Layer 2 of a small transformer language model trained on English Wikipedia (12 layers, counted from 0, width 96).
A neuron adds its activation times its output weights to the MLP's output. To switch it off is to set its activation to zero at one token and run the rest of the model.

Output weights of the MLP neurons that the questions are about. A number n stands for (n - 500) times 0.00096.
n21: 317 396 437 538 514 499 317 384 499 453 676 499 595 563 340 395 427 465 495 366 393 635 442 473 509 411 442 569 525 452 460 518 522 480 485 604 512 541 452 426 564 413 399 405 535 672 587 606 545 378 530 413 438 636 535 349 654 336 415 492 503 620 568 552 552 555 541 424 540 503 448 630 598 490 650 372 343 572 524 604 594 559 496 525 396 504 579 382 504 466 521 625 454 430 603 614
n83: 583 512 350 546 569 598 397 580 520 445 261 237 426 646 560 566 417 434 526 568 672 535 509 553 367 494 425 509 587 447 505 515 258 545 640 425 517 502 426 389 406 503 421 584 605 491 478 311 608 345 445 635 485 442 585 451 460 589 569 581 440 659 585 660 457 512 380 480 661 592 614 597 516 553 409 586 584 501 434 463 361 591 554 524 437 533 458 580 664 496 598 394 476 243 545 290
n84: 614 518 562 416 526 277 507 338 614 635 563 492 598 428 425 396 624 594 743 438 538 357 462 416 488 408 433 515 396 674 608 434 396 627 437 326 431 745 558 477 503 509 561 598 332 351 610 382 312 502 578 562 571 481 265 461 326 419 486 623 465 498 582 343 634 537 576 457 473 411 541 715 484 497 570 370 614 356 502 625 267 719 661 439 489 533 603 564 391 463 602 354 533 644 531 403
n93: 442 370 555 352 375 520 483 482 314 286 458 385 663 308 538 434 456 426 405 476 424 598 523 510 580 435 399 376 360 533 390 681 398 523 552 420 747 580 431 590 563 485 502 442 436 640 462 407 415 367 443 599 530 517 455 682 457 581 406 670 492 485 660 656 586 688 481 625 495 556 406 300 622 432 507 361 387 571 518 679 618 624 480 452 711 436 633 671 444 387 604 630 488 470 532 464
n98: 611 448 633 408 434 488 472 540 492 303 328 320 422 563 507 436 497 329 447 619 364 557 587 589 692 555 460 597 568 567 518 484 547 400 456 446 595 499 642 512 479 586 618 587 532 414 395 516 535 368 529 614 537 489 437 586 374 564 453 399 519 401 541 504 469 559 509 590 502 547 400 437 510 454 543 422 467 606 557 405 476 505 555 516 509 479 621 430 471 530 491 538 561 507 441 498
n100: 482 551 774 845 606 496 605 651 651 41 312 230 578 199 661 238 419 434 452 515 412 261 546 609 364 617 579 587 605 503 606 343 349 641 615 493 472 542 489 624 442 533 376 422 752 432 582 181 573 341 580 659 501 266 460 671 518 495 332 447 617 672 400 581 764 687 386 402 588 461 330 415 675 439 470 685 677 369 296 548 334 586 284 708 497 656 451 620 501 439 604 638 125 326 758 594
n110: 397 520 456 639 609 567 492 488 462 27 594 482 443 564 499 409 449 456 459 428 362 559 435 456 460 527 465 487 409 548 450 539 541 641 541 617 496 546 482 583 481 455 413 556 481 593 374 458 536 492 556 392 455 508 476 453 633 447 467 538 653 527 598 525 634 657 528 532 537 554 455 555 511 590 548 396 553 632 525 505 373 446 593 374 545 505 568 449 368 533 497 478 292 489 594 519
n112: 406 491 627 736 444 555 397 317 366 477 553 415 480 387 612 461 507 677 748 514 539 305 436 509 363 725 596 512 473 564 562 510 589 449 539 507 596 506 424 573 386 455 453 413 546 561 321 462 454 690 398 541 406 545 424 590 483 299 490 638 527 617 452 399 559 548 554 342 451 404 431 534 607 706 802 491 592 342 504 449 434 536 475 450 560 456 418 489 399 650 557 503 343 506 427 459
n122: 462 596 543 519 493 535 407 521 401 211 515 650 524 494 654 413 656 503 346 458 527 524 490 417 535 474 567 292 442 508 511 510 386 548 420 471 523 489 740 518 528 388 577 538 499 396 495 349 546 560 426 402 466 544 552 548 360 392 566 620 526 423 477 562 641 373 531 622 568 447 392 513 403 485 414 606 583 496 561 604 406 530 562 527 536 689 494 564 313 425 528 540 492 539 572 467
n129: 494 609 545 401 757 526 551 645 556 686 617 503 426 641 468 507 575 449 543 665 338 689 678 482 291 439 508 427 370 453 236 298 514 605 513 509 444 547 396 477 510 456 528 481 486 462 391 344 319 369 418 679 522 633 468 684 571 512 575 448 460 429 680 283 533 426 459 552 523 540 529 590 561 433 366 483 447 578 706 537 386 508 315 589 344 460 628 500 462 318 574 467 559 610 466 542
n142: 455 576 607 389 541 718 469 672 429 279 456 525 590 453 475 566 482 359 575 395 527 687 503 379 438 542 624 529 482 726 558 255 380 409 365 466 495 532 496 582 417 368 466 433 424 451 360 519 433 564 604 382 574 618 654 465 371 492 346 688 746 626 554 803 476 518 514 414 338 471 709 458 546 452 368 511 415 476 417 402 580 455 469 460 640 479 462 482 386 644 616 521 538 448 397 553
n163: 522 554 584 409 470 591 556 417 567 128 357 455 385 354 422 546 571 520 588 614 523 586 506 515 588 473 646 542 637 523 509 607 632 573 375 285 452 521 546 521 446 394 453 406 479 362 395 426 553 371 623 493 369 638 421 612 635 611 503 473 443 527 530 565 639 497 506 392 450 400 438 656 382 641 454 530 553 626 318 420 413 462 378 602 518 697 457 391 381 631 445 548 638 329 547 545
n182: 443 442 523 628 568 480 541 606 475 387 543 620 566 473 604 359 491 443 451 278 534 531 670 677 375 520 464 565 506 507 403 501 362 437 445 681 441 445 389 375 418 359 499 539 473 625 326 491 364 493 444 607 759 506 658 518 421 651 494 610 451 505 432 731 560 657 316 460 615 496 490 526 617 470 401 515 451 298 609 474 601 487 463 415 752 616 360 285 668 339 724 561 366 431 382 548
n205: 366 404 403 541 501 466 543 463 536 540 590 430 564 428 509 368 441 472 673 443 701 551 502 582 624 325 712 554 580 440 409 423 517 554 320 346 362 560 474 665 394 683 356 573 571 489 455 452 531 337 494 690 619 672 443 358 512 512 373 712 557 558 576 299 584 426 362 460 518 380 469 479 550 328 378 529 541 382 401 573 555 674 631 395 223 439 564 455 386 608 499 623 557 663 605 535
n218: 501 451 490 610 570 340 543 357 459 776 439 545 416 568 560 453 615 413 594 591 505 560 431 651 471 406 413 467 462 607 494 506 482 378 592 427 389 525 420 505 506 616 330 544 306 422 601 264 682 550 577 620 519 599 610 611 496 495 619 692 324 383 542 533 458 402 571 662 359 549 630 668 323 344 530 503 553 433 504 495 485 469 767 390 453 314 464 501 542 422 620 424 423 575 505 319
n228: 445 473 464 444 523 486 495 343 290 310 719 503 612 588 602 482 579 526 539 378 452 554 555 591 446 450 365 385 495 431 548 334 563 736 328 611 468 449 557 650 560 426 637 497 390 583 370 584 490 496 540 428 600 598 630 446 489 375 396 531 501 382 536 601 541 550 577 491 582 488 566 480 581 521 504 426 446 480 492 444 467 417 546 412 568 664 497 447 525 544 535 448 423 539 422 473

Each question names a token from some text and the token that comes next. It shows the activations a of the neurons there, in the order above. A number n stands for (n - 500) times 0.0054.

Then comes g, the gradient of the next token's log-probability with respect to the MLP's output, scaled to length 1. A neuron's effect is roughly proportional to its activation times (output weights . g). A number n stands for (n - 500) times 0.0008.

"19", then "91"
a: 669 477 478 479 515 633 482 488 475 511 482 478 483 501 602 472
g: 387 512 532 654 367 641 403 724 508 483 510 434 670 255 456 456 308 613 420 269 443 526 453 565 489 436 808 588 436 469 462 468 772 876 588 574 548 318 704 223 336 614 575 384 603 328 425 453 586 551 508 293 449 517 559 466 677 511 425 461 422 621 702 542 677 431 378 532 472 319 325 525 447 524 518 519 376 676 692 477 474 629 483 340 428 618 464 339 297 389 500 689 387 696 579 445
Which neuron, switched off, raises the next token's probability most? n218

" Japanese", then " and"
a: 488 571 503 496 501 498 492 529 486 547 499 478 474 713 511 496
g: 452 823 498 725 641 464 570 419 528 470 721 873 699 338 497 494 628 635 355 624 497 487 512 324 627 490 662 393 409 431 710 633 412 456 620 515 349 724 402 499 361 535 455 337 413 438 308 339 332 496 327 436 683 427 498 603 379 554 358 689 282 409 453 401 418 468 481 454 490 424 720 569 500 396 231 499 389 383 504 382 482 674 633 553 554 532 558 296 474 360 645 609 375 675 575 575
Which neuron, switched off, lowers the next token's probability most? n205

"out", then "-"
a: 469 469 853 469 494 469 495 569 657 472 498 499 479 493 474 469
g: 395 403 274 263 474 531 555 435 576 588 615 635 697 421 562 765 645 532 530 604 586 531 487 297 375 369 397 321 654 434 574 590 493 636 395 605 635 602 506 569 406 569 565 634 332 521 637 597 552 621 388 551 193 450 432 480 471 679 663 460 188 471 324 594 552 453 676 506 419 563 606 321 364 522 581 306 739 525 642 492 718 423 555 383 400 392 598 159 363 550 506 582 284 638 363 486
Which neuron, switched off, lowers the next token's probability most? n100

"nd", then "ia"
a: 609 490 482 487 525 471 471 479 479 578 500 499 499 471 472 469
g: 505 449 751 507 430 435 557 449 513 463 349 472 795 576 390 438 405 406 330 565 426 465 547 391 609 372 393 514 561 578 486 337 583 570 495 305 503 617 817 369 566 526 578 580 473 580 503 530 538 446 496 346 165 418 599 348 534 443 474 605 364 347 606 716 281 443 544 282 503 518 565 80 661 494 518 373 509 807 632 454 475 661 615 588 319 532 639 696 459 438 453 660 469 618 451 763
Which neuron, switched off, lowers the next token's probability most? n21

"ore", then "ver"
a: 508 504 469 472 526 647 492 535 548 591 469 497 507 507 471 471
g: 525 585 317 649 544 625 482 642 686 513 404 707 794 598 671 433 347 358 495 408 677 473 348 515 507 331 210 623 653 550 571 425 493 396 716 447 731 452 487 387 424 429 279 591 370 439 502 543 667 440 391 571 695 471 504 676 394 758 519 716 630 401 344 468 410 370 434 484 230 555 595 550 382 722 497 483 537 339 618 417 535 576 375 571 496 206 457 328 596 396 472 505 435 645 480 308
Which neuron, switched off, raises the next token's probability most? n100

"vent", then "h"
a: 469 473 729 470 489 509 489 483 486 485 478 477 491 580 470 470
g: 569 363 654 520 338 405 311 508 679 352 398 542 305 495 426 541 475 343 802 597 644 441 424 346 538 349 606 689 627 538 612 586 441 577 490 608 677 539 417 604 503 486 582 429 139 239 572 395 579 493 481 608 603 644 546 426 505 499 478 574 575 717 287 666 523 462 516 733 673 406 420 300 678 589 424 292 382 597 476 470 330 683 447 629 505 593 657 355 497 223 554 454 439 639 337 316
Which neuron, switched off, lowers the next token's probability most? n84

" x", then " Sur"
a: 490 577 469 469 499 477 490 561 489 476 469 473 489 473 578 471
g: 499 642 592 577 704 312 488 475 484 484 572 536 292 631 345 496 428 226 474 343 557 571 526 534 444 508 415 518 639 474 280 431 496 509 668 505 379 184 535 451 557 766 570 846 386 438 243 357 614 386 720 308 699 428 590 567 516 354 329 696 540 572 407 431 414 527 394 806 493 479 530 732 665 683 624 280 514 471 388 562 593 393 502 565 418 544 382 432 598 539 529 476 673 448 344 459
Which neuron, switched off, lowers the next token's probability most? n218

" the", then " city"
a: 517 479 491 625 476 471 489 512 502 476 497 487 522 472 502 478
g: 327 500 439 532 575 541 624 499 549 407 730 629 687 540 378 501 469 601 474 361 365 375 673 522 692 258 486 329 390 419 586 427 518 616 605 579 609 487 528 389 511 536 588 520 661 720 518 506 261 606 437 689 434 320 421 671 605 579 293 405 396 561 667 291 547 359 197 481 705 551 552 504 636 432 632 400 315 604 411 508 578 393 584 352 418 691 661 636 250 490 223 575 345 297 655 607
Which neuron, switched off, lowers the next token's probability most? n93

"h", then " end"
a: 487 522 469 503 475 594 518 529 477 544 495 483 499 498 471 469
g: 482 749 749 621 564 489 556 357 451 659 428 140 443 423 363 403 525 575 481 451 80 495 510 549 549 474 466 396 256 549 524 542 516 452 462 494 550 529 577 288 600 586 443 379 445 467 635 370 491 549 580 343 149 573 520 436 569 559 570 495 290 582 272 577 550 394 485 686 413 687 587 414 517 388 664 726 423 586 266 720 476 454 650 624 530 567 797 524 601 456 560 604 423 499 650 434
Which neuron, switched off, lowers the next token's probability most? n100

" and", then " do"
a: 477 541 481 472 589 566 487 493 469 513 469 469 582 548 469 473
g: 418 471 698 571 661 555 487 463 323 532 586 349 414 593 413 295 486 550 381 587 324 387 619 533 833 445 368 537 350 359 605 548 662 443 644 288 538 389 583 306 545 573 809 397 303 438 469 511 372 648 436 676 628 743 673 516 238 532 404 488 372 612 434 484 612 459 416 502 633 543 694 508 711 267 438 451 525 636 621 364 487 402 309 453 607 744 437 271 333 678 467 472 571 478 492 525
Which neuron, switched off, lowers the next token's probability most? n98

" was", then " on"
a: 469 477 514 469 510 472 469 482 570 510 488 487 474 972 471 476
g: 484 495 526 456 423 615 350 694 796 550 608 369 433 433 601 452 611 491 321 561 504 519 452 613 404 647 658 217 381 639 505 554 310 581 595 545 470 468 393 481 456 650 517 420 739 429 644 655 328 290 376 540 557 350 638 234 679 539 471 379 481 687 671 542 693 418 230 584 452 517 365 254 634 459 327 423 407 348 578 414 426 535 689 365 372 376 500 598 525 556 474 440 517 730 491 827
Which neuron, switched off, lowers the next token's probability most? n205

"ece", then " with"
a: 470 490 759 469 470 469 469 494 475 584 469 494 476 730 610 478
g: 289 462 465 513 568 433 258 557 692 570 471 445 580 602 592 744 673 389 323 686 578 212 399 427 434 580 810 574 509 488 708 189 296 443 638 485 554 465 375 354 593 442 503 426 486 279 511 364 494 409 408 517 419 350 484 501 482 559 624 495 411 438 561 440 571 590 512 649 563 395 630 756 485 738 593 487 249 435 380 294 278 535 580 584 589 645 576 471 499 390 601 574 663 644 316 706
Which neuron, switched off, lowers the next token's probability most? n84